Layer 2 of a small transformer language model trained on English Wikipedia (13 layers, counted from 0, width 96). Numbers have three digits each and are written without spaces.
A neuron's activation on a vector x is GELU(gate . x) times (in . x), where the dot is the dot product.
The model reads these tokens: " for" " February" " and" " March" " " "20" "25" "," " with" "out" " J" "im" "i" " G" "ood" "w" "in" " due" " to" " his" " on" "g" "o" "ing" " rec" "over" "y" "." " The" " l" "ive" " band"

The vector x that enters this layer's MLP at each token. A number n stands for (n - 500) times 0.008.
0 " for": 467391633394522459500398490524575566465354552393395756544584556429441678537506429509527529512540385477401522467408620701480560487419561499545352847532478596461435383382608594126524501761470391424575246285595439462435526326477467443531551442506706527517594610516625449643409447591447482080
1 " February": 333486589367528543563177391731474460422410563447283536477354587576577424579450464339620455576561600481366335306610621613446599611319391179708560536731476473574515506435409394368554455607557268333500600541560475550435595528392412420426492474467529414400488421571570582343572514545353574530
2 " and": 473522577522490489527439437422454365543467563554688450590382614480458436525571405516599372480483457459337484436175504568366510475502599512376491650527528580641577545494529516304449443735383203442447472351482486678583436535556452597426418515631709609362590523506787503476413523508496522551
3 " March": 299518584357570506497355310744465452413346562509304523481278590311588445626465578362538519610576592429358407324564636602511526584319386238827533581721480511644488435431446450354579476669430309373464636597548479500443714576484373386369486469459515467352569426583550613357486548514382549506
4 " ": 514487631330534411509251437419477549403553349543324604491462536474522533550535463478416396481504460410503589450452474589480466451351485413626465480604525813457333463510493495314501501518473404501389507454489439456465635649552449599464409548565577468399433134561398493519475566640458482450
5 "20": 527407607359668460595182412601490471496587269505426317574416547490399577624641467474507707511602682638456554242359498636561480539451316131366485466715467613781575699402511421329439567463429400554630435382560448423535500480553415471469517362582560188607417452582487510479505460718577450415
6 "25": 528479596344450421477328466577498615554583389578481620531437511471294438667604475475402478562553767519338565281436510490441526394461480293558482517663476388579637489314459465412554549568332399489629357393586509335425694484505496400468353455485588403735517220623617515411465475634567465367
7 ",": 518461585291598441542269302524466530407547677617412586601400533449524397633554621318541388471440512609340655441406477676444553533426550394521526567633507393411657499492655670217456332674413241444490486576517456659490460481518448511549435508697563452568617381489547535341453514405468421509
8 " with": 509482650468516511683310473438543557410362584515370516493464480518428482541630478530570556562495340541321479431458424583402446428458665443498353698607545615450388357459724508479523396724321314402573481404487386563458457424726502581625513483394734425543509492436774618684486476557442517365
9 "out": 532413551381306521594347498582576683459445592492595656560128604376443451587412511403457343507657634429433506514456473461499520415373496478655593798621519541643616278473491547405313591727289413442491278535428529559484733425480425250511268325374637492359544364541482457564550445594300503508
10 " J": 448464652631452680266619447768643398471420513556599750716502463577660543449406564534544336508311561447345591374534504555480463451537560360675521601697453602570495578308599531168455598684445379416583508548417308472608506512377696772563563460528388432597546376597355607520383520474344489495
11 "im": 445608531374597706523493319654516743370648788570731939460702389571423482403417439517597554467626555236536483511368581790403442636531621456590606548678543412572378489452426357261538560681465403567685426426341479558664487488510709410576495527471508570571486416477401490685351611610481504898
12 "i": 359535571486604513650523593643572710490483590580710614502810511583463335584361587496691469533466590522621593328338389625396405518395243540696512545620445503419561740421545425284457525736410510567496563324319473433549634537513626451523507449507503314626216435461546550414237546605376404687
13 " G": 594440658652590470578785592409612432394514549538691601453479485640457558489638534521536473550303585500582551548519459665471486376476547315634583500583544398618699566300584446650426499815471471484596362585454272569538574637230669658538631476443679430461428342632421553604442551616507574408
14 "ood": 485381694424426624432488631478513514482459639557636729584518540435580505586586540515488491464521502446685588441473420636414585434305406399537595538618479504491530333532469556345449451919424433627394499405457474411421388403445243225503416653432563485620524415689683519548507508617474565693
15 "w": 361520691411501711410501397477558596389404552653567555472475452532523498831487499496563565537392376418640596459328563692359578511501519446442573729566317534734579507425464486623544555838602539489556533463378548421611639457619410338455413454382340384483705314683443562427632548674517536389
16 "in": 391342569426549343461480701479481635545497599697603975304290535608336398568574598403535462468583553512497579471406516789488414487484359520481496538628557580418372599419536481655458592875551508461591384461503467519469705388482451344583516420627557453557498372627601521470285534490425424676
17 " due": 428401690426411478497343578437387781437404875374528543503391549578635467429446541533468440510579591518297468471546468871612335511424450672603603649585370554224409366485569387364344490699354270433439447402408459381573565544483428317405453437596645500403468564735575416591541494561423597451
18 " to": 548525606491391365454236450466520488335529516398542480594453574609475440522373305565692554519548496681242525548395671680353453498374631366438515732601555488488667334532475385310431403784523453528584458313478429565519424590427644485605658414387629511356441378509647384714508414517361475545
19 " his": 391343676449571520378238579471630472396403630436438465615498552513524632639557505451707398500442559456286476706527459786464560577434535559446565674563568472402549721408557418356561442689541423681424564306363485484642790607475481463572412717305570645508489485700627524537331416462649621453
20 " on": 564303548374456453674408534614529770510428523489372488568546546562590571542658492585470287535327445644443506528476618583428539423483554586695394568677471640514461311468565419334358311639458264616591362334463401507277480525383558474476530493422537442561602407547659355769547288500479553438
21 "g": 521377499541517717344541569485779566365542532655734760418590444459416588467600497461422572489461460580546546569185498659445448469364427420661615543620563432734676417263574509679349461640566413446634516569364324510427453506456635429455438404530668323347510302476430369492576462484502497949
22 "o": 392519550457492549566384650663526638622547503736520560399493561560417388707590391517635265549603460594285588321456530692423614522609271499554609537709497506574400436424472430341397512814486417412348443535251562540623839499448408451497598360567509423411346397548536483550411475623418498420
23 "ing": 642371585562508481558233514590604625494487452624550613423355546363484524456569446399636379544403471522376504559387488682506406443411205413421565632722469458420410508424575553420390396840366389442473531404484489468485595705558418281509441413536624441513478463564541503575436565550380529752
24 " rec": 385623711520564350417203334271548648435439534222605544476484385631542618677761396478446615617419532280307465424636453648534433446411409448559567438583616464458535681386435428574452557745540443543469449402415434501498279571516240481463357549364459403450317562792553339396598469470436613438
25 "over": 371343544460460520469230584591434426387523550403576595405335548388402366584547517452613255591625457551585512567478445813564447374333540502456450479721439504537397442350485411399555387718389446560461249469444680448535652368568213580487390439504485482583613675720417437814462461775473534524
26 "y": 533531519500576551512356531647599478283469599581491667545277669309405258540449488599369457676526474476601555621362582833437397552530562374493552515743466542501451378565295507316353401844346531548562444557289495552563539475573398463483532606542476396624355567418525497785480403596541488683
27 ".": 458486627338634402324411282482506606553515567497452509567466560644678572493539421508555475536559438612365566515373325734524372356518529465552412454750465276553474462420417455288518281648500371296517538428738417531545507479498536477517437611546594478689516631423490429399695516579317517496
28 " The": 467404557528535710558536633510557510579410446563225637492594554620521609599631485500300532480548662474389574424412465666569478541426602521531517541688496544350504375592490404328440245751500349704573533386453356388615699517451366461517754650491507481498453544508661574601521576442643613310
29 " l": 522647621369423490333660622485658575406420387425441689532332435604594595502720364444510264373388452480505482452487562757539573415433428316669503407607605648709540482567506539558447430727550451577489589420574413362597353544465528537587319568508326729395465556498569402622525322589229357368
30 "ive": 560415486387445644437212449640436707534560548514547428491599613427507660501497462329433447498364444362488465544462462574471665517434354568560711557707398413525408434452545528392525468856403412578226472399457477443600727645516393524525443480407570567469456474590684510646422535601452612726
31 " band": 321537539572533595350279560581587537532545699399395732491322496572645597555400440600467353494502657449498502480488611760471501457286439373527449499751571506536381380429499488391501421881320477443417324590467398487534396435359303530588298517558591441565337586559656649620404534513422556614

Each question shows the input weights of one neuron of the MLP. A number n stands for (n - 500) times 0.0017.

n76 gate: 563487418437543516663550368503485538453452383489535408689600436472465481495365518569553598459610390430410451489518527572464457437410592630315464529490469431412554415507365332603738515336604507365600531333568414510456383421550458654627525405704511568460611627462460461518589574460423539560
n76 in: 511458480391553350428588427554500490495344535533523458510556522388556534435594283607535519537554386602144465407471385389440489431461648526609450581557623495559585530552591577544425485383479527324622595389668419521390356605532508446626431638560569555475487568538472477644550567521497440560
It fires most on token 27 "."

n49 gate: 650598422624564682491439377598444525572471427470397389500484382631568540308556645584588500454379588583588353607497544590610491527524492486463357403522652371477466422549542506482363444608529740522610474511394544549569560438608439411529579468575352468359453653365453574409397182509562420665
n49 in: 308403574576466367308497384477582395462830542407313656647602541392473447614506511483489445567485517513666630637526578509457593543547526547601447369575445457425425405450503685381515477429535567337485515431528314503556454454432475629369370645390660412497628417323648543520357574592471541521
Its two highest activations, in order, are on tokens 26 "y", 31 " band"

n229 gate: 492360454505572580545561483486488389610492675360476404590688521549439526451520674549495385295416280455521587588502325478512497552558520495522605436465517415528588422595466478681704614505498484519467605446587644465493369413566447505480613528617384518426497550397490500554448487416569542531
n229 in: 484304467446443644378432452523557547487489630337505525432642425513621465484500615502485441368487404312619619492390372558447606624358462385694633342566561422542510395439489397644602572490490415515439554477448535505638518455479481527380396567722490451525411531530397475477392503505480597556
On which token does it fire most, and how strongly? 8 " with", at about 0.25

n147 gate: 453530522571504550466446590519403514558443559665529485518545502465445648676507516518605602403545694500629557428505512543516574559474461535518299514493509405654386558568576465399738550419399494411488528441498574523375472593524382587403515528456519680536606459522542399507417531429546424505
n147 in: 532597545527473557512425418584395453556356629527404399486355567406404537335512402487611490315479540480548539510404427484448580616481500498597398530478505588502480611498483597414498493573543559412624576428504531543440658572505498456371572591553437551482572454707504343559459395437543550584
On which token does it fire most, and how strongly? 3 " March", at about 2.2

n129 gate: 466518337463525551571445572503432442495447491467503370533506442605540641436703487495465356397495510717301564522559598421528492535527571588457664399495536465363426413704440672632455550555598581438505516393675617451378438593439470569453449390589432669582560469599520577616526511497454600484
n129 in: 445576582430503318406564477497556357442481753700449612539402449396529391675545482480460470531589389438434493408440516533369371514591387317307303495537550564455487571445677482337404533535435428425557553464485513466612466406519514478551475548486632468624346611435508425539524566447549399364
It fires most on token 29 " l"

n222 gate: 662495464457541470603484571530566420527422546528439514516586453340532438438288587475637563503541624585489283527392505430490476458498500532513626458472297436390417522648503381571562477416435350576328367490630620652434573582495380477508580340467588707449500565470553448516505618368539578596
n222 in: 523666423485530618470521554529422525453418543536467478480474563562577401407597581478455394400418376444375475470559421589508774541534515379452448624586657447542487330365533417368623399438544543374481487487435445513394333628392462611453522604495453578355579555584448600577361594671403554513
On which token does it fire most, and how strongly? 30 "ive", at about 1.9

n207 gate: 443582502411587199405503506629497349463376509491533563542551429508339566538557588511454341674691443464651398544458486453611480268492383525403393545436517547612600470471622523497431346435662586541471537392546661517401643571529575503431476523465406662432454583367333539556649354586380489600
n207 in: 559559488640402575556494428615462650568643423536489575593516649500589637331637505429492523497348624563491444404394366637563463450461379600646580308542589383540514667564450626424608470462350544570422351341384637536539439666466283572437423582436520618584452436428583464583522446460459602634
On which token does it fire most, and how strongly? 29 " l", at about 3.4

n15 gate: 592720529548619365335357469580588530529505446475599506689444397549505589602585454581643505404479417352412347478477386487444374451524459469418536471438456500465423443564662552486484581482614610278460448551618447373521404680635472441481557584446450579580574531593473353513578513558505389541
n15 in: 580399466505369563592503639410413590447541529436613489259342490479422576505433544291480605566524721599544485582611454526448484625510557619505578453558437632505479400485503566602272497656642534520445508581436459560511476490516295398414555545566572447439436383470343620516347556548560526472
It fires most on token 23 "ing"

n35 gate: 543526430394432648676474581414436553554543322455491480463458526428572582563333514347475510463582529475488553571470414445507541490469500463521512570355406560536385669567344606502462527466575491500459410403423477631523602568581470520524471436517531547405614328441594333586526500660505444586
n35 in: 368607488463393350462399545479557421459444532502366568453533451662588442542551381683600495498537463357481496479606604449502507459568602676649476523421523573507533431457409452467438445413457596498472555538474293552518399471385524568401577470469463452526507444543435426466405553468542536439
On which token does it fire most, and how strongly? 4 " ", at about 2

n131 gate: 479505484398466510395540484437645536660552356527558480507677539461545434486488504528580461566486496537674638517571493437598491500491527633489581433332321498479493454443570539574547628509592578482471451432442476610606507518343534453495439567469514604542678381442317509532627449540455509572
n131 in: 560442518438433643522537541482614538519491437510516365538544455475570466585493529541531428648524438596638456419557563459579327551511613532511566399356440334549565418354476590502530498620562576515578498529484575473548468419498517394479387502383530602465593511407370509690590365364477577529
Its two highest activations, in order, are on tokens 15 "w", 21 "g"

n225 gate: 447393477529510461610495562565604466497383617545469649429556553505533569533457355526412440441541400527406493667453442434471418547581588488627794389328401595546551435505618542570462444373404614555415675529572589539537451585437347567505437440547480547505487505567479475591666606434373576523
n225 in: 335556526391544401345403573517510502492513550404478430515415399412513599394377510453442489590575478679582581448560626495485396580528552437517388442622518593503379431567540285497490586536508500630555459374412466405379490495546393495510550640466689465505577549592642505377503382400309610610
Its two highest activations, in order, are on tokens 17 " due", 13 " G"

n178 gate: 363500259429509500525479462588463437515515756644423538480540616403343472363650480520619420424643409637466472509409494390474467550807500473509359506559491509569500416556516363506668460520485614514582604299566671380535462543509450490440486399620560414583485685455528652573707506602555412309
n178 in: 614585543391379479539529556490434439477276540425462424511545580410642539416341406444535417472421555482497492476497604514595413616410567404480413435610390212457492589395643506379713384459449372568465517500530328233392359588644350536517353529479623634443440521527348427559534457451447427524
It fires most on token 27 "."

n254 gate: 656500389508477356475579468582503503538316518492461469563422495447366563396505625666616416426582431569441523553535593390532514537610521532382441572541543338407458553751655511386728456335548478331395535476621531558348275477590619554530525487508462546438497596503595508442417538552582434472
n254 in: 468458589623497642388442548431503475500500630419649517447435608583520588569461360467359413535513482469675515407484308667576493645554324436695635389521427669705425420303406625586361643800541656564645455525367478373430659572640388517328500545390451423710584406521286541433551484376538541533
On which token does it fire most, and how strongly? 18 " to", at about 0.28

n239 gate: 657448375529574610416431508466489442415623440332513375546555602489455459500450654567424292565399429699549474531413539546521623411513500661436491573417443409589511446549512530506450458592449553636466410328474561565544505402384526558428559789361329409466638412351542460389582483678505389568
n239 in: 466497560553533443627691433411492658492508463550409595562727551565420664623580607616467311526352440424464485470534391598446591530546497388590445635408594571548503478455445427495511449381578500495441563351449344495458573525715458567290473571424466539432582546410465634614529439649559503623
It fires most on token 20 " on"

n154 gate: 590397420440483335416444495693505500515541481463425415544458463473398439380597607566582466386559510637369495585520609431557541474544638587382508480524485481424390537647279555344482374343448514450345553306584488525517374410472481511480498696552543390466515518543452530572522437452502542328
n154 in: 609427404360558542455348500523400493401541420513536572596494523378490425577495581467551461425551551554408574503372541490517425423406628477391497607452533444280463458650429616367457388301495415543368450409449403644555460454416551495411517616589614387551548479510486609630570574663512488372
It fires most on token 0 " for"

n221 gate: 517572463579454464518353519695450449480460543371458491664451465405547636616604460586485507358478554516534447626561412519570449617530455491504321355541632547613568434486450476527559498479530572610462526600460569414409343540471500484480510653473480426444535438515512476519448487533461588486
n221 in: 509475500517555331416580626474489604495577535414498546418441549617437416465339619583496476421423554481593442500484495587612439502508500319449529468453520491572553505461330363512459451417475452396376593567568607327505502535521462590578442548356509457590408465430507381554511688565462547543
It fires most on token 31 " band"

n233 gate: 537540383622508322518517444548607382469445577524579506613503603548494677462781577622449438534393351485512505398522402367558474512555403396589628660543612497661506465554648619673614508462634570376465528450612489360562441585446641545517596642400269508522554668384516506506483357443483589585
n233 in: 440538498552613489354478365469650342432717449282453407630359632557467664550583540671495435495344443430580443520495428545449506531401634481521437505521481421533540622454549481590371569484449507445326511508505529349481446453456647503437679683458294486500401530469565578319427467611580631520
On which three tokens does it fire most, strongest first? 29 " l", 13 " G", 10 " J"

n52 gate: 573596611628602641635477575360437615551631588537605352530596514473338607611528612460517555532448652503592643482590538549520521595479423452544402395526510532600394629474436389537487554505700528502497573446529478440503532493556513575405481368453421470485571435510565540565367342405681373618
n52 in: 485456435265443455441619401468478455436432424489431552487486474477617451581451540522561460487359385536454522540368523462475350481579505520553584622437533418529487260539540710436508401495480507595508438487606485609495500525409505549643551557588534413544407648542405545459671474716236553415
On which token does it fire most, and how strongly? 15 "w", at about 0.62

n184 gate: 535522529612457492707442657607474498580533497587615423522673426311487669564548531624505541488642486465555453610549556476644492576322498406488487493495453471407536448512435468564492490447507493474682517342474443242436485408538455537432378550492425498404568459517486412488448671475669517454
n184 in: 616531509523588601486649626566569625543543451521562443618535525401450628518367446498496614469500502510638523537482579500395425516346566365557357480517593435407559495414512449431529554511458447538463627544605521418400396630376403559509395502456415507539556512558453476493562516403500575354
On which token does it fire most, and how strongly? 14 "ood", at about 0.55

n197 gate: 611411438597548358422366417685562663500566637417429369510492512556385518450555510579465351402568564658521561401444598565483553487606519542423339370568556450658596441514474384457592478476444509434563396486453519468505478407547591429360421604275443480547493547469418415449554570658515449513
n197 in: 398448487452390403524487483430459464612508527526560542507612560338578487444633452614614614441513345468495395626352323536437401529387554604573534463505517483558287629559432575510432517443623530583388510490605378473532684572535550728492556607528490507471535602500462522534665560510495605528
It fires most on token 27 "."

n65 gate: 518650511525523519481414441403437296617548503443375580464430573521524783481600410468545624528574366708378451430546550406477553358440553582533511593556549571479280616576557609570558477545672488357556433419428550390505462656589571456455637396524537544448576455502591480444428411479538441557
n65 in: 670524431635585511581655516407410464393416590310390393352521401639403570481462518450482539597519536449558412445563460375341489550527685566503436511432368611414547364508503479571433446623497553528642383396617485555545495431699595531478458337439602457352602466510558529532592404414609416354
On which three tokens does it fire most, strongest first? 8 " with", 0 " for", 18 " to"

n212 gate: 620505537634520492511547572530553470416505435489631384609550519521429558412471661510453302477511331433598461438451434495526433549609265433383437492370384462587508454436465346371560470390387619326377500462580493582495472354590357597439551510424364547435419626458431390518539516595569354473
n212 in: 671452472714523518752581459466486457479512386462460529348611494556591414521346587542537478636445388426675429444277591541462506547578427684295339645458473509679354319418371345503575352506376533480365416509471460509551671407482516513651514566519560329405388467609437391450441467670438347506
On which token does it fire most, and how strongly? 25 "over", at about 1.7

n165 gate: 573550476562475462426442523639543475390572702478651500497579415423513522471455614542435568405524483631549547384544421395428532248609418588416495562414422596407528544628585440308542384510534526545594649515455693575420441596553723453489601610394487563480455567575537551526422571701536413619
n165 in: 505571505398310469359273546516595529409503551465542678521497403570586616590564465407574383392354466591434650548209497581403424304487589565417558620523492444536422603539558478392508426513576385652508667497545518430456508394386651573528448676489497505421530495641552530538565475531449316528
On which three tokens does it fire most, strongest first? 11 "im", 12 "i", 18 " to"

n70 gate: 422596538449391412577541413646403502376647475343493473623287585373328564557480524592553579373611425470503429625467526340495495521488584555465633410445508439462389558412616553497546407517610569526482573641694534410460540449635481449497552472568376503481495546442339507515435538628431393576
n70 in: 535526432635594642267419310445522542587356667524522289404565326565620482409439567446335467619535472515548516399523444593678429563580365411466455380543546567553508440642533546396532681547534629388601488537384389628557534611628503475480559462351436440525599616541462339662594422407658537545
On which token does it fire most, and how strongly? 6 "25", at about 0.4

n171 gate: 370550397481608287487336463568567447573587451539317524485278644478464500454505415444381409401525443625419571580431497366473449484481556488400660547429559519485502596467448495603487469498458648441477610522426534535463586539359521540402563615578432595550387432495400306340478487452471554474
n171 in: 485456502500528510497512692450514493563448534585568593502415647522411631564522521477456485538473605534411493515519635479445637523484500411564428471605517507680607558505627473500583460565478551336445529471488500613601526561392551197318573442518566391544272482634509438483440395498560533384
On which three tokens does it fire most, strongest first? 22 "o", 16 "in", 1 " February"

n124 gate: 406621511521606384520446598606547458460426544568526597600467567386454713596492531505559589447631410577385546348543601288416333579590560503505627593409708539524510559426612460528608656459537731477508583576593603572399460635473500474500515487603327605608459426459589339529468440519489540533
n124 in: 303512556616545243503436360553455522448308487613547577500454613217509638530600379435447512446538547450433642351500588438426447585508452517460783471470563534459633521544555503536529629592577670552643596531439619546454571685556500352649544454572558459600462436547649267477558418597506489485
On which three tokens does it fire most, strongest first? 16 "in", 3 " March", 18 " to"

n199 gate: 547583437421625593549529492515450520453500528421592588558552551661629448497563475478567470459426520605419493674582440454505587435621627513470571628317487563545583500573571417489581382405638474695449725475505425528441441465605434519576539536318544725381450621589547536523438356608553424615
n199 in: 434471593473485327434416451708578611587535554401611720441503505544293356540402482566533544389634603427484394751526500495418412558505492425428426482512635688386480470517623476289484437523482469527508610549558392598484428485460564553429426458541618589528397569490455418549334497614562554446
On which three tokens does it fire most, strongest first? 19 " his", 18 " to", 11 "im"

n115 gate: 634534420637502500505603354530392434575554529464402387585462480634379528530431549375433548534480514702388466487469589384469401622495517483388513469315642561362502432528515483477544411456584642491590415498537509577464440540471564570554673575435500590581380527444606500550570561490526450691
n115 in: 497279500530505386505503533506540433472568463609734585679656452449466432395500537616559366510563574445540510442382484417543463362534561569661546503505413492631470540590362482436526490421660387544508724424517542373541475488560399505630372422318471430374440592468586533495444388466576546425
It fires most on token 7 ","

n246 gate: 459521463458527423381565510608413505518434444535507481422436433409380427484451565671537497525616458547363473577612534422422440632419364482528689525561515333443575406493745467378446400349660476365495580508530507528385251443596410525560493590455484433451552660522498409497658523456573589471
n246 in: 460590473391495366589553571698480564511497405525508508492399490380495312505500515602467635586527439438320458396610597453482440478401430511505740524608668428449544401490619529344350313408599422397413394529520492631463408403441486568527517513478559328426455594624530419476632540492386670412
On which three tokens does it fire most, strongest first? 1 " February", 3 " March", 7 ","

n186 gate: 493447390548516281528493483560416479650525561442509531410381511541495360537554458525705392552502470497490480433694485368472554492561602550611485603398579463534479678479404522390493547424552557525540416580479495583517393463541462428632572464380383481565590454406548581705354522490528424400
n186 in: 372659525546482544444554495635549500354560590632487379490476468592397610421495528403457508440492439622586510440418629490518492522562323619487469455771442454543539226533656542522626415628547439330426630453617495387484448618535393497524445615580578569508385590480447474405434395419414524382
It fires most on token 22 "o"

n251 gate: 358508467490537500489448500415435513466571446383395426503500657523403547503639422672406433378534554506408344476544503419584524446664487615500527531539628540469510344534614459479409472438462545549710391379423436329454490400529727475534515497353503487527677505485554348561613594492657625409
n251 in: 558442434462602236341541552779510500482644527548427543412432456627436436667548408528373238567500478513482446588368495473571472418502549567490503535400488546380480524429616568458480337531445551423482505429565551500458589471421484562536616626523518525490647546426459483587557581513579673510
Its two highest activations, in order, are on tokens 20 " on", 28 " The"

n5 gate: 411423394505581475669560441581622569510581503568450587432422472674606390657568495509526528539485500444415563508547477372531414412452604434357414569435556548480406536465363527656475431500432656446525520594562398554564627577362659471530621483554435542661647340462495476385483532518570410444
n5 in: 707517533465573560505672462414477540322522468467446298581705552551433606418507469518509548572328544315584528508350411719538450485491431498438462394603394486530474391442579519485517476463481462333482556431392472384502510505569523479552390561424478366491397598526493445606483485485486406530
It fires most on token 13 " G"

n220 gate: 556511406399559394375556599326571462466403436439579376580595431649559382427414472718394687516481513540558510511595479451601760372591627592503539474420476428360601511490625511547564454436599546568522481477569495508518322467500559525503550434352489579330513640510450500558516620460658378390
n220 in: 571505451440528530531569495345467431495672365400503609461521510302508478476604439495389566372670399593561599519382570381549373580529508521614655416413437451516701588505398489768417515467656543621541532629612485573419419480452494562551530495582609313389348512543482516492621460516425555582
It fires most on token 0 " for"

n102 gate: 505348478615472420579613360512551438503448608514423457589626401421573314421481608442546436332418474597444477561661462503479598360530416513289435508497444523611412442601542543533613588467374422497579548505459661537556287343578607423600452414459428396318511517447581445460460522700579382456
n102 in: 335418502463409533652530448637534583429383442547540563483530637401524450677592491381534436605551554412522339619579377543425590654445509401569640526422532383643376365528636344412515480426491268562433706581551743512362494397726332409548348426531476409438521516531565431520447628608364497418
It fires most on token 8 " with"

n153 gate: 417552517495655331521656659627342672520573519521481482581503401517433552392744689635569360440441478356545549598637334525492415593556416503433569326546503352523511497503491403402517475398472487284491595469514450528343455464526536632448524560458480422423526455541549235602329396523621347488
n153 in: 541380596576562394559680477583506628521398554401393472331539298399402481593580605522503476535347578431549412548413402397374614417459480381534401500453424389548569518605463243327482409286503433461401655491739469436483552528565296559494489479533686406545399430539500319668401453550618483473
It fires most on token 20 " on"

n0 gate: 454543429595725616365528379480623396500531472443293413465465533500490549482622609476439399530500708418374430587614526510595626336443538503540497480507558343432520404616492439556469468579533603524434410467480559411449480470554543421477524528312381474394384629407493505437365510557603497657
n0 in: 567422561421553500375461481553527454494477570453455362310472373459463388401464634586545477486743511660381586265395542476361313471490476483448628368510412605562359532476477547569478521580544439482662478345311532495337525390475629450382453483420480616588335459624534519464544715438584402454
It fires most on token 3 " March"

n90 gate: 531462442466564613481348450335606478513620414438466383438511555568471489508446653364471303581604539514609623532452617458575492545567465439435487444394439520759420582514425454555621456490487575322686556385512618545614664582410581364531519654423479462524436586500451482437454477541460608564
n90 in: 354395468505498516554546487474456592690466436524542508545299502503495459654593535498451436460586512585529493511442443370603526476555364348585457345377358435617465583362530364463461493488381559510611544518360539520571573485339346407565584454497412456694319659517529510528564585419465611601
It fires most on token 5 "20"

n164 gate: 419430369562442348459406579529382430661545424590497602487459517551318267524471440451500392533519574445411414586487613452686495538560579557454454526478461349658649519544446487481487555507459695485599560482495577451492477377442640395568485406581476606577510512515661487379567545655714515489
n164 in: 495658479523424503580399309367440461394561458466503517532494533559489546397511245526487361406500565564449500447516517561609336503718428586508417392405532571563662554477491584644541405516479532497777508500490401344519425474550672471660436522610634454677459483357658463481384481525428511570
On which token does it fire most, and how strongly? 6 "25", at about 3.4

n71 gate: 500377413519658523558432512392595337553428695489449537674421533604520606672492369427457675527454481487458443443473457424618482563577421458534431507455570593633429416519516455451546532452381537512448606596505447368432291437604500513531424508531657389464299491447462438366580563589532438461
n71 in: 547602633452422667316450410470477556563484471478510428454550427474452614348402637613538421642529638497484498527549495613554618409488418573513544484532456426580439595460470571516489426555544464448452312487336530733497673563455577388323613621288532576553466529418540510497471471537408448706
On which token does it fire most, and how strongly? 31 " band", at about 1.5

n237 gate: 420547416664680559524450583559510541540543486492601505600480493385434529366344526700531658377508414465399643433552465434463541458447517608629398389479591447530570575603417423413447529457478605509416607456438481505431458639673400558352509535531578363481387473488436468372557405457559512423
n237 in: 403571560681637614494402536562452569432452394420470598587532500407620622599436564704530473329532440452431475438549473518384530288476549451636370326438612500598646527465528448470511675538347596433395503459356462394523609485527489584309574392467548440341402493500560490479529439529472461451
Its two highest activations, in order, are on tokens 12 "i", 24 " rec"